Layer 9 of a small transformer language model trained on English Wikipedia (14 layers, counted from 0, width 128). Numbers have three digits each and are written without spaces.
A neuron adds its activation times its output weights to the MLP's output. To switch it off is to set its activation to zero at one token and run the rest of the model.

Output weights of the MLP neurons that the questions are about. A number n stands for (n - 500) times 0.0016.
n19: 482433589442696364438567563361518563480327618367273518432408364559492407625526721791550267418558476566556447617633710291432635287441452652455481411594554629507346662768693400199562436630245535492431515562580328463446545488131623529649556553519696335500284239448489530631634531351515418381437654599368569556625717521731486672436423547363485148433640695574403451557525456540477431500553
n34: 723632461423664514598544764180470300378577666484361563352353534517606380572443371431780716689718412550507247486500454472624507660443534365573462493377471414466381469500441666493350322375527471510328527591559683578557619486353619389479567377486338605424344466449692604330557563580490485411710474378438312476584465565632455578438410364503524474653560628475701617423393407453551413710472
n40: 319559544540518737599380507412387414418350428216373556442566662451434559715448417461484412362529485664479453242659574381418635599626451641556379675675548545367459493424442473629625515482423593604476612390529479578400383747291472347366733421514482649476792518468300416507507714449405736551546177424500565278547471476348699478479618214413705459493378572581504414708524707473546500547565
n47: 265828333476481593747413354495272268694367641447477392575378244554605657360309299551446390712443480554384027630650634566653752547505573719611379436375496664614690858660290465636495667436477595268451323405313362717749537070684554571780388477450377557662542629472222418495272344453107515660601470622402476514430401561381610668351523437646298425725609447605581467849412692456421325779402
n53: 311399620532566414432523523667366440508460469507492345586590687496230297407363381691383684536739417716430479372692588617364730544508678674640376553705463625504191290528488599609436558588485270562377462683477654581528512476457336426871341353534416168298535431373595652558362583441450475641680600531286669543317571661837361492527549399535534552644564478520320414346405534430434401373570
n70: 694414779615425564554274426319359539637465602414463518311463726449373419508342402345660500465203208647444508643394481545368642500422397416653455588642446488507524176435417482617357659415371580647446401434689738560438429546562648385766689586559489462373504478463729286440657351634482585536626597393647408410646435557533582586429489293321366435549540637903430504508521417496691419427538
n71: 596674425537362665485612690601304663538619463510363539478560624433425698613678507562675504610339620408663259401577534566256433573443610787487540482576371455414351679478196739379507450583536406409577411407335377583556297571737602368432517402712446615810636558406536343377515541411418307528453594511581659456372349417442534511442599341482464542476553608395372496449638261330438604206570
n114: 783473561412429376404423625366787504500637508614696453538351466500473607526610450515593438469672393427645358485485512451575366674379529563814589365541550578511516552447579504384416334563529445112554624247635518774573608608459496201488545411533690565551763663570405551459383454641460767557585363508650564534405379391493560368407587380474404625469318296362477481580060529468377431279534
n126: 412615656569359466517450636479442542275490442551527566608353311513590314520339523507410531556552586464624609453598573334591472669315441640484621497711580493678761493538510596637549432536857547382347434514463380507438728517396484481517575443603642394542575503543563619430482565589394398316394355769443449476322534427427319246510751402442360494444375651503237638536552571418376455469405
n129: 470579610298576316687545444531665504484570385464534674212489466544461641473679573500524590270492740563306488664646457700332742385448384500405374537568504199422588599508811645430315613571459433519496399215492538610496534421471687711349401428470694380541546526386148590519576643473575422500628521322561442359496404806489414326733563627566617391493333405535645489385390540127435508512596
n132: 405323307316385351774411379633444571609563657469657528656458598560452459475373340373609396425481504616666680569536433460518714400383557593603280475435472496592636431280460466479567638578567490399556521596525182615269374247404490669338349698621528603374547672385504429403474434746528664441357481570569471366814683551200524594594560444577604386601352510563463511632685336454489459456588
n158: 521370555445614525537599500478486359418697615517609431662285486521328416718584678350535640493573515476443427439780809633600423513461392612342450493397541418399384546290543402420580447641367536635294650412468560521448635658382418575333331585511388660421586246422493283426649514609353512493602396807421435500466558635648544348582576263767415503480295520603577443795540418568336478409417
n171: 417408660597582458526531362419561391467490647485400562609407513571419347325444506446483412546435375407370438459590487625446519472612311561567433432437421546360613468671439503553296628531425459386573568510503623468379497461524512615342409554299357413647468695645450525718566390481600510789472626404710316592443545356701521661583380734487459424547676445533474271664599488702452367513532
n200: 322562419500325447485585238588364403535703489668433507677576511522389458511255791459623558764496647485545735395447531459552527773588372580676343412519375279496453332599421291471344544599416289526615745477353415470620351650508633464461500332644434485421519415559658573337625337291467383604688560561616504466557447588360355752638536702455478504538383521323554504729483194567325363649602
n244: 575530605716511644616507576564574523767545433486254354397575768400590639676597535287740477500515438271606603734692447400533571597241461718689281382438409397464259379611298434646625539662532344405486436399529471337719507364516511364515619511366202466546688587580615478565293593407583385486504465374254277482400581434395448398537426451437576510446493423594560548429471585644613340582566
n255: 258417492454530329589511485322569622555423397439579581504412564522291353231367402655383407622488488740722541474511531470315310586615452466521519796485327630633587557508663687632493544299493615515307322705413616579445451539496536194445345391631552500449580642297641567549453600385597598649564484760314646542389496289399618367568786461649593406289415475625609470447500445649168566492523

Each question names a token from some text and the token that comes next. It shows the activations a of the neurons there, in the order above. A number n stands for (n - 500) times 0.024.

Then comes g, the gradient of the next token's log-probability with respect to the MLP's output, scaled to length 1. A neuron's effect is roughly proportional to its activation times (output weights . g). A number n stands for (n - 500) times 0.0012.

" stud", then "ied"
a: 542478504515489502494483502507368089512520488497
g: 500505559332546486654529364606499525460532441589482604369514487471511476453549578519489442530581580447281340559524508442478460467477471446432621472307631526428525522598460490472482456506628498609455731387500576523438468524434588462481511625574475460518467465572484464498539431524483486500492583442595587532471460413535484538449559628479560500643379339601584475444527548460362471398495
Which neuron, switched off, lowers the next token's probability most? n132

"h", then " in"
a: 505515498502502488505510504500515524479501477501
g: 532480462485570562474453590487587509477522511428449482373395439598460576403485532522712586497502531564452456344493503513454513498459601454592507474517408527586390558514505601652388535587456519473466558542555487480489508420474583386560527467460473640591457473470482545572340510435450437559542533513401478399420477570563614557495469199464607556696375447555601485404527469476367487586512
Which neuron, switched off, lowers the next token's probability most? n34

"o", then "ited"
a: 513497508497499478508507497501490544481497506514
g: 538470542457567488602423676478391499587534517400392621500566407442484535503448461471465374524588557589506560527497568404456494493444611448651606426390488494610487472472530557636461409488478420445472575411451509402604429585515432385483572584524479492589422589564477414352401466433537488524485525594649393473555506280555538599513480393519601607561413437464486457475534430426679462525600
Which neuron, switched off, raises the next token's probability most? n158

" s", then "omet"
a: 505456484492500483490597506793511474473479513541
g: 530480523428428499543527604522568421379626451529557426546474438467438460547473431422438538463546499447550522539556577474573585535590559436673472503470492376580557528531445514484521391615559406447514519436603543561498531425485394471411601514455485571463436503548443450603506539418406444630682620311495462324413492705322409518552594579416482482611498360610538574457461397547430529502489
Which two neurons, each switched off alone, lower its probability most, in order? n129, n114

"e", then "ast"
a: 528499520527502562481551508500460512493451498497
g: 579607508480512523542536464523518576542475436489471480600659475441419511461588556551339432499500496485624654635401476484477528524550496477501495461513333535451502486536634547514415535331452522592548461374260576447518473549536319390518478513443499524515422490479443463629603547507555523508532479400489381441447438503467375527547655679451624583457404517465560560433568475504645404515409
Which neuron, switched off, raises the next token's probability most? n114

"m", then "ish"
a: 503510489507499530489519503511483444513508495501
g: 449488384475541472386558417591416500495545418505490573450653471461416563603501428459369470449323498489407551626482438605591501480479495480580418393406492590301546521575559521450574563355499684450468530383458481549528606532413508463496523509433513511515442519415523597614452473543610428497470592567443413508574490456469383620502518766611516536524449580479485601505392599472462545475545
Which neuron, switched off, raises the next token's probability most? n70

"ne", then "gan"
a: 483500503502498393494523526476493493475497528471
g: 548550370390525421600566422537522537550491461517564483495548477459521639588498460519420498443558464441492528480327480527527323486436462563451445419395556568532618544550506615614477447513585459402427575486413457449506530713358366562503452541479688482532442436454653551450527530483631399460393579453452503339596580431431530536586450633423442542552542460563455529519529537516356652493458
Which neuron, switched off, lowers the next token's probability most? n70

" level", then "s"
a: 503499483532504499557510539507495450528533540471
g: 404478564572601582408535385512524571468398439509513601525574320442453499438428518568394368462653407494589601478582458518514546500536492429518527736575611537589505558490627585526582521446425559571461499432403471480454468462469373586444519454511449516525597494492488518504477502523436529568374493453558555476383485280476631431386609361563536533429468692471474512484469580436451557394550
Which neuron, switched off, lowers the next token's probability most? n126

".", then "\n"
a: 510512492261505496500497510521501490498469497501
g: 393452574533508392524400326450582516477544554652582426504409521483487505445665537532416431479527525421536460475389444579451445558493495348587555557566377439398473559547413559568537546459556483553532424462550444586616567456474460396555465527486382516563575459544450525639551386473501418485510431681643507509560430455495680450423348685503422528430553504650459370531566496539482430550537
Which neuron, switched off, raises the next token's probability most? n47

"th", then "row"
a: 518510423495497506461513496425532522485591485490
g: 576433492510470438585543523551617495527500583461458536760373444483582550476564443496563534490484483517567522408418475416469467525554368471506495493535675441483455360567378520452560419501495535695422370581434585374513474559585447554437448555309461584475413599580499487447432413499593518599425408452602582543482562507558579474455578508498361458426675421418592472437557412592510491479474
Which neuron, switched off, lowers the next token's probability most? n129

"arliament", then "'"
a: 541503508498490521512515486524503514657494511493
g: 522431374454444408495553522525639459677503497635600565484525572523503523478457540565680458577384490465557602555484472426524502520479509365372505389437395488429471517520449511376408428600384542492438373527521560540574551509498719429461558356526578522554551439571566487523577433469439630510349558439421530520545542542492472525491548371543535432375463522490561372613445348499457624604553
Which neuron, switched off, lowers the next token's probability most? n19

"omin", then "ant"
a: 822496521536490502504499500515474524497461516505
g: 500505437528528486534314566489424306599507402603404461514492578529520553485555515475435359488505447455480531476525406561476550495708485586508605617529435603440547474486396425461567456650468712395573560504525574478425548612502410371532544461505527434435409478496570601488563519531528474395465479600471529474553467437547479622532415430427485558535422643474467337534643567544510331403499
Which neuron, switched off, lowers the next token's probability most? n19

"ach", then "t"
a: 355499496501414353497507487502491504473499482474
g: 460420433583572507578382421544410481454410441491505636465537542626589620563434531453533354565526515489553563593382481551542567504463471559597446567449489522557536522454489541544547412471413346561472417530539533522486502608424543532569505467468433351463533619483646488620454515409431495519634534441583463458428509343434379390464543784453500575389497655575493398462493450470565438387475
Which neuron, switched off, raises the next token's probability most? n70

"o", then " X"
a: 569548514506499516486511492497500532499515492497
g: 580488599516511375624615472518518455416518549441600532425573449587462474555376445433575444491516544559596551395534556462438438528467595514428352555678521567530460492542567508412546445329581389578546542561576403600489514490465539592490428588495483346522449365462443577353383474455483500389618455515527521522448602601396478418466498716545497542482364573509454522477412510481361502562633
Which neuron, switched off, lowers the next token's probability most? n19

" to", then " c"
a: 489488501492495489482485506516523497485461820219
g: 630506437575535527515450778589479564535589444465523592493394619299559453445389587547352474477611473524419403499347408444423600544541299525561483514532503515599433618451469423577556487536402352521508491458475471496550438553528678515551418402489534415509509458428505552490474480408575546504443526384463475475462513460436553616507421519567483509465536412466567533465542676525512571501595
Which neuron, switched off, lowers the next token's probability most? n244

"s", then " of"
a: 501531494473520556843502497493514494779496506498
g: 624493486494287463505442570460503519555496406491595446427466316542429484590573553538576466376547524477377369449584456488510587498540597538426547506510566460354532555543425420357487582573648681604442591473434452587586462518472500529526482541442738494520398402591511525339556509537527524464441461543430471437539478512598448369439565449461590525532425592562478599462490341559531516487513
Which neuron, switched off, lowers the next token's probability most? n71

"8", then " but"
a: 492491499521501502543495498518465499485485513695
g: 508509455504477525497429492626610547504446427442374669535610438595412489482373431422507444561338462568460384488398576559421452427500496529474513456488502598612495523427509394373532524495387681436511478542450550558599518473576518535416651477628465561481460557466510500522342680396499556478478518371591452599575598572726591509525503433497436485511381483435564503458508483461361587515526
Which neuron, switched off, lowers the next token's probability most? n255

" ser", then "ious"
a: 564489467494496522508507510512511315768508503500
g: 553502423485486492703542387553494583529495492401484525555540511498564522401617522548516438523629530471426566410573404523476584510524578542597458504593428522373505516360316406395595583557420460423507587639460307362581596423483545516533550484482619543550479474478382553416295390568567530324488543508524514442606452522600393586482500527577427503479584502456582532436538410501467453552456
Which neuron, switched off, lowers the next token's probability most? n158

" in", then " Cor"
a: 478486498518487507482449521506489500509470507316
g: 549630554489482426566391656405334524373450535512502500491538451503581527534412492479586529621577572465451605521510506523473467483405376623416549496698406383548498526486591484575428510478536439536512531344484523438556542599517577518482572509452476478435540473631447512320399509734402398500414476543485450599567497430518360448504593477438452398451611627511485635432472451495524410504576
Which neuron, switched off, lowers the next token's probability most? n255

"o", then "j"
a: 477487549490495512497508512503665503501506496516
g: 484408488595527489374642485450492477402449594555444512591463552560558548460599554438585485578405502526378537677403512509528588484597505418475534561532350512643387496442449562543469435450616563514519355595454486567488367507404502654532527549539405516484496513636404565427534525511389576340525496301605503534550469486405469506542433406581581433430429551510408547518459456441480383664595
Which neuron, switched off, lowers the next token's probability most? n132

" T", then "u"
a: 475490502491235526495494527502494497506506491504
g: 672498395463629474446601382473428521454498497538612482511407612443530464533486462477563482523539480464281414452477592408518501485517664406538441478433442490402492502475428560416457422471559504396565386550604528578525547408503557592470411449514537586579566486679410544376468531558428506493595444508559599609524436435396547533436385543519328484626616644624532428487491502426572623428528
Which neuron, switched off, lowers the next token's probability most? n53

".", then " Mark"
a: 293522505502465527528556510494498505516481486493
g: 573587399589508526594483498445440527486504476647493598427492521603367579511281448521618482472420533478450508429511510514444515498486458536598506592342461438505587541413526582517489527466532586644504570461479590476502500444362474474594550507512531569326547379474584521510588614530584466453328416545457408615346560493414479423537471477430445626409544390434645525392364530548473583619566
Which neuron, switched off, lowers the next token's probability most? n19

" groups", then " developed"
a: 508581491538511586480526507492604491765500512203
g: 475535455632541330688480505470449451465535506492470457475500351550359612455424434501459524530454605540529420580479599449560585435489420476616468528475486445549546485522520526453547422491542504577603536484445566448461521665498441613399662540526500541471543563424484407503624622297657480370534574435492507514474543311411540599584486359459435562618632478475521450475475447455549379501406
Which neuron, switched off, lowers the next token's probability most? n171

"g", then "re"
a: 493511534506492505461534497506489498354493508506
g: 562419436581623552429494589404598498536539504508564436507554452575413459547477464493529409480390494462507495548374495450572303570525541677459393532561551572511551416526467500460538544348626519531524605502455453537468518520395516557418418454434602437389437459471409547476499456590427532505593525479388536406473484506681543710405527299371451522648666567505417537486497520548608482539431
Which neuron, switched off, raises the next token's probability most? n129

"-", then "I"
a: 493518505513491662517509537498517501488497495480
g: 454384554527457523458483437471419597547514548433553342456604442447495572479313611500472476462484522631506462496554523506524571471497547541503481530586548508300428531616470608515493520540480471406621524463522418634564563539564514514523477587541398371419394484576445580486513357398466613755490570371471452386415543595607435466531393515335491563575449477417496553496545582520397512501636
Which neuron, switched off, raises the next token's probability most? n126

"ided", then " to"
a: 488436492548500495499487515492514501531463741446
g: 581451496561598513534496727327461437529516479502485445471380570564561624489458484604417424481416526540310473577487457529481572480636396423519542486573404557412436492492586523637527525532422496440530535540425409388418406497563421503465446430572555399593621592531451523386621521689529550412520569335509575577466457376459482587496489605515329573464516528502438452555502464535574511406542
Which neuron, switched off, raises the next token's probability most? n244

"ven", then "ge"
a: 536504504495487493479499510512504343505508499513
g: 578448543427511404447349422435491400448481534381440474506487545430566582477404520417568626469454467565491434427540396494542630469516486476518600389388471557578423502530346474606635508415579451566638528477533612286452521660566509583622625409494532543442546566470513549512500419454602476555517471337626457557443488448462466606500428583487488505543339622494453506596508533551365549583560
Which neuron, switched off, lowers the next token's probability most? n158

"N", then "am"
a: 492506331504478498500478468498506496517503489506
g: 464653484599525337510609656473580625428491444622483488674580484567520333487573501566502426533522484454475545433584463389498464506552554394516459487434400523559425477553460461332524506474451454576469485580446556521406457465575527494423484346418497484521513674551485401458488400595574538488578400609487529467548390339579534485418555541472356547475466410426528713535557614566507436517495
Which neuron, switched off, lowers the next token's probability most? n40

" he", then " would"
a: 493474537497732492515499473476500549502502412526
g: 512468518459439580429452537579442521510508372584634536552460477539487603538365345509494465498461446546452575392569501446590406491543600441469499505538398452419549445488531545475375256439467465512565517574436453489493527529537527536469483612375491537542518595502509501418425536555572605523468516313525480456421619741753544417541539528539487527517680435475572467539486421541352450567441
Which neuron, switched off, lowers the next token's probability most? n53

" c", then "reat"
a: 513512502502475496501520475517489493439500391511
g: 549418551578482408576662315471509578626490560394627553465726352453415510495519595610395509528569494542447584519500568436504421563466523593522482588393475517525460495517509471383368585465602552436651410449367620358440517664518518523488342537493438463428449531628488532585467476550483564476445532523447497620420457514393435576488473562434434495369568514499509532421503566489436428492478
Which neuron, switched off, raises the next token's probability most? n171

" in", then " the"
a: 552492500506486504493400523519494535493481496413
g: 332373478427489503356644481543508565467428451544531570499630534538484465455675406483484569497385463430453437435514468379542486463541460507559552472467510546442577491541421596501551635458546660616470518551511592626429516272528561477527535433478462397602475506421526475535516556587459508517547368668483568410419484466458513437567455611456614441648504559457461393573548296459582553478443
Which neuron, switched off, lowers the next token's probability most? n114

"1", then "5"
a: 662500500700506513498594494501504512523535477504
g: 484536571556563463456522350405621446497425551398430347480601427572507422568503422588643638406592466479537558534589448527586429521592485524484517432459491509374525379435548452340467591635308460521577446411508650432582575482522559523574679372494524483549484619588411512402470511545597418543546457673584459398458493508549538526452559442539442526541455388432402560426498486496448506522461
Which neuron, switched off, raises the next token's probability most? n47

" the", then " prov"
a: 513518508504560502505520503498505511484458502492
g: 476543389538597492543481428471459451472430522510478505362639592418465501465474488363539457471500488491438512489464563504504573502547383574440531562541280483365498496525442626811500511509507576447435469590458479459591475500465458697600525556443500496543475554474542460496543557404455553505561575389384515471424412480662536484515377528478350553659681436532528376495550523513609477509454
Which neuron, switched off, lowers the next token's probability most? n53

"ublican", then " government"
a: 488492478508499484493526502484268510499510508910
g: 479448507516445379469585492672431500568369508580583557459524504463450475543471487456493624424548512570416489615507563519643538491412424551524613546488416483612560481466408589428477444492575344516452495470448432640561548498505572592601608660471540354426466475558562444210536540482529604266430498526468508513441514537629546425502406601443399482515501488414435527465452446479532562582468
Which neuron, switched off, raises the next token's probability most? n255

" two", then " groups"
a: 511496494505501481503513329489425492472498519487
g: 504564536545532604369513505514439489519436541396655508528506537525415648539484513464355436500413579466511509377588512476490367513576452382399444615536384546426624491387533515573556490408553571656485450359468700466563506538675408424468432552453462530552539543479517580445528388404387570516449482435506487519511508550403507386495357658503577590378628438496575415559495474560493504522613
Which neuron, switched off, lowers the next token's probability most? n126

" developed", then " within"
a: 498519496502498479644508399493348506516600466199
g: 554530556419491395509698492468532561526492545389508441489511427571448492496460468402436524376559453476584484598471589506421360511574517646616532450501401503416500418531570556418318501500649466698475454434515532627554559487476450568475582446407584507481442499406429510511560453473509508483489479533454452322526418504728562533467289480467634545477602400566609477415605574468509475509536
Which neuron, switched off, lowers the next token's probability most? n132

" in", then " ad"
a: 585479501495476496492461498519508491529543499327
g: 457498393619511403659622483575553418461451445454389570452638471566522603463512530534605528460483586438487490527468545510410470451597662523436542365289578547416488546488512610558515473517448478504462470451559479509598500557421658587537442526455507495475531401466543410453399610411491445604423539387395474558457554452403483613583411375455569622664489444535593428521516541599512390363402
Which neuron, switched off, lowers the next token's probability most? n255

"s", then " prop"
a: 496506501498492496504497495490534512625490522490
g: 466535397591676403461406567409556525549464377556476463519574352540435428422328516458433463548615446519358469541490519407480534474530534696564506442547403588503497558570445587370488507499631524446593425529471383660513512562511414652411516431711500541445474533485485486532549476542489441562499620426474525529477533359590538552617465564462420457543499494519536561403475639435461359536416
Which neuron, switched off, lowers the next token's probability most? n171

"6", then "0"
a: 538498498498484504487501509517479500533334484486
g: 594638419486538569542359414498631522442404526576556478597380482426520323378522424616451551515505524399398597540473516416429429500467436448506504569430435549517446548489560509580529536567598610694334458610474393471474464559507304590464504481461434590487488408480387465468526541568503591459492573654431487586495525542405567476593344636453425580503503567532600603500441556509467498449441
Which neuron, switched off, lowers the next token's probability most? n200

"7", then "."
a: 503419507535495500530513492489502442520517497511
g: 405483556472481584528508306531539429566501418466517610473313581457545614429586591588561441429472457568438414461528510527442560497479545489554560521416428585499469493533399523532504598485477352452602515471497542656368443545550476472340479523340442541585537434547526286556479542361503452497496464499478578470553453571525435573558440534396547579373768433533467596537496458591586545573513
Which neuron, switched off, lowers the next token's probability most? n34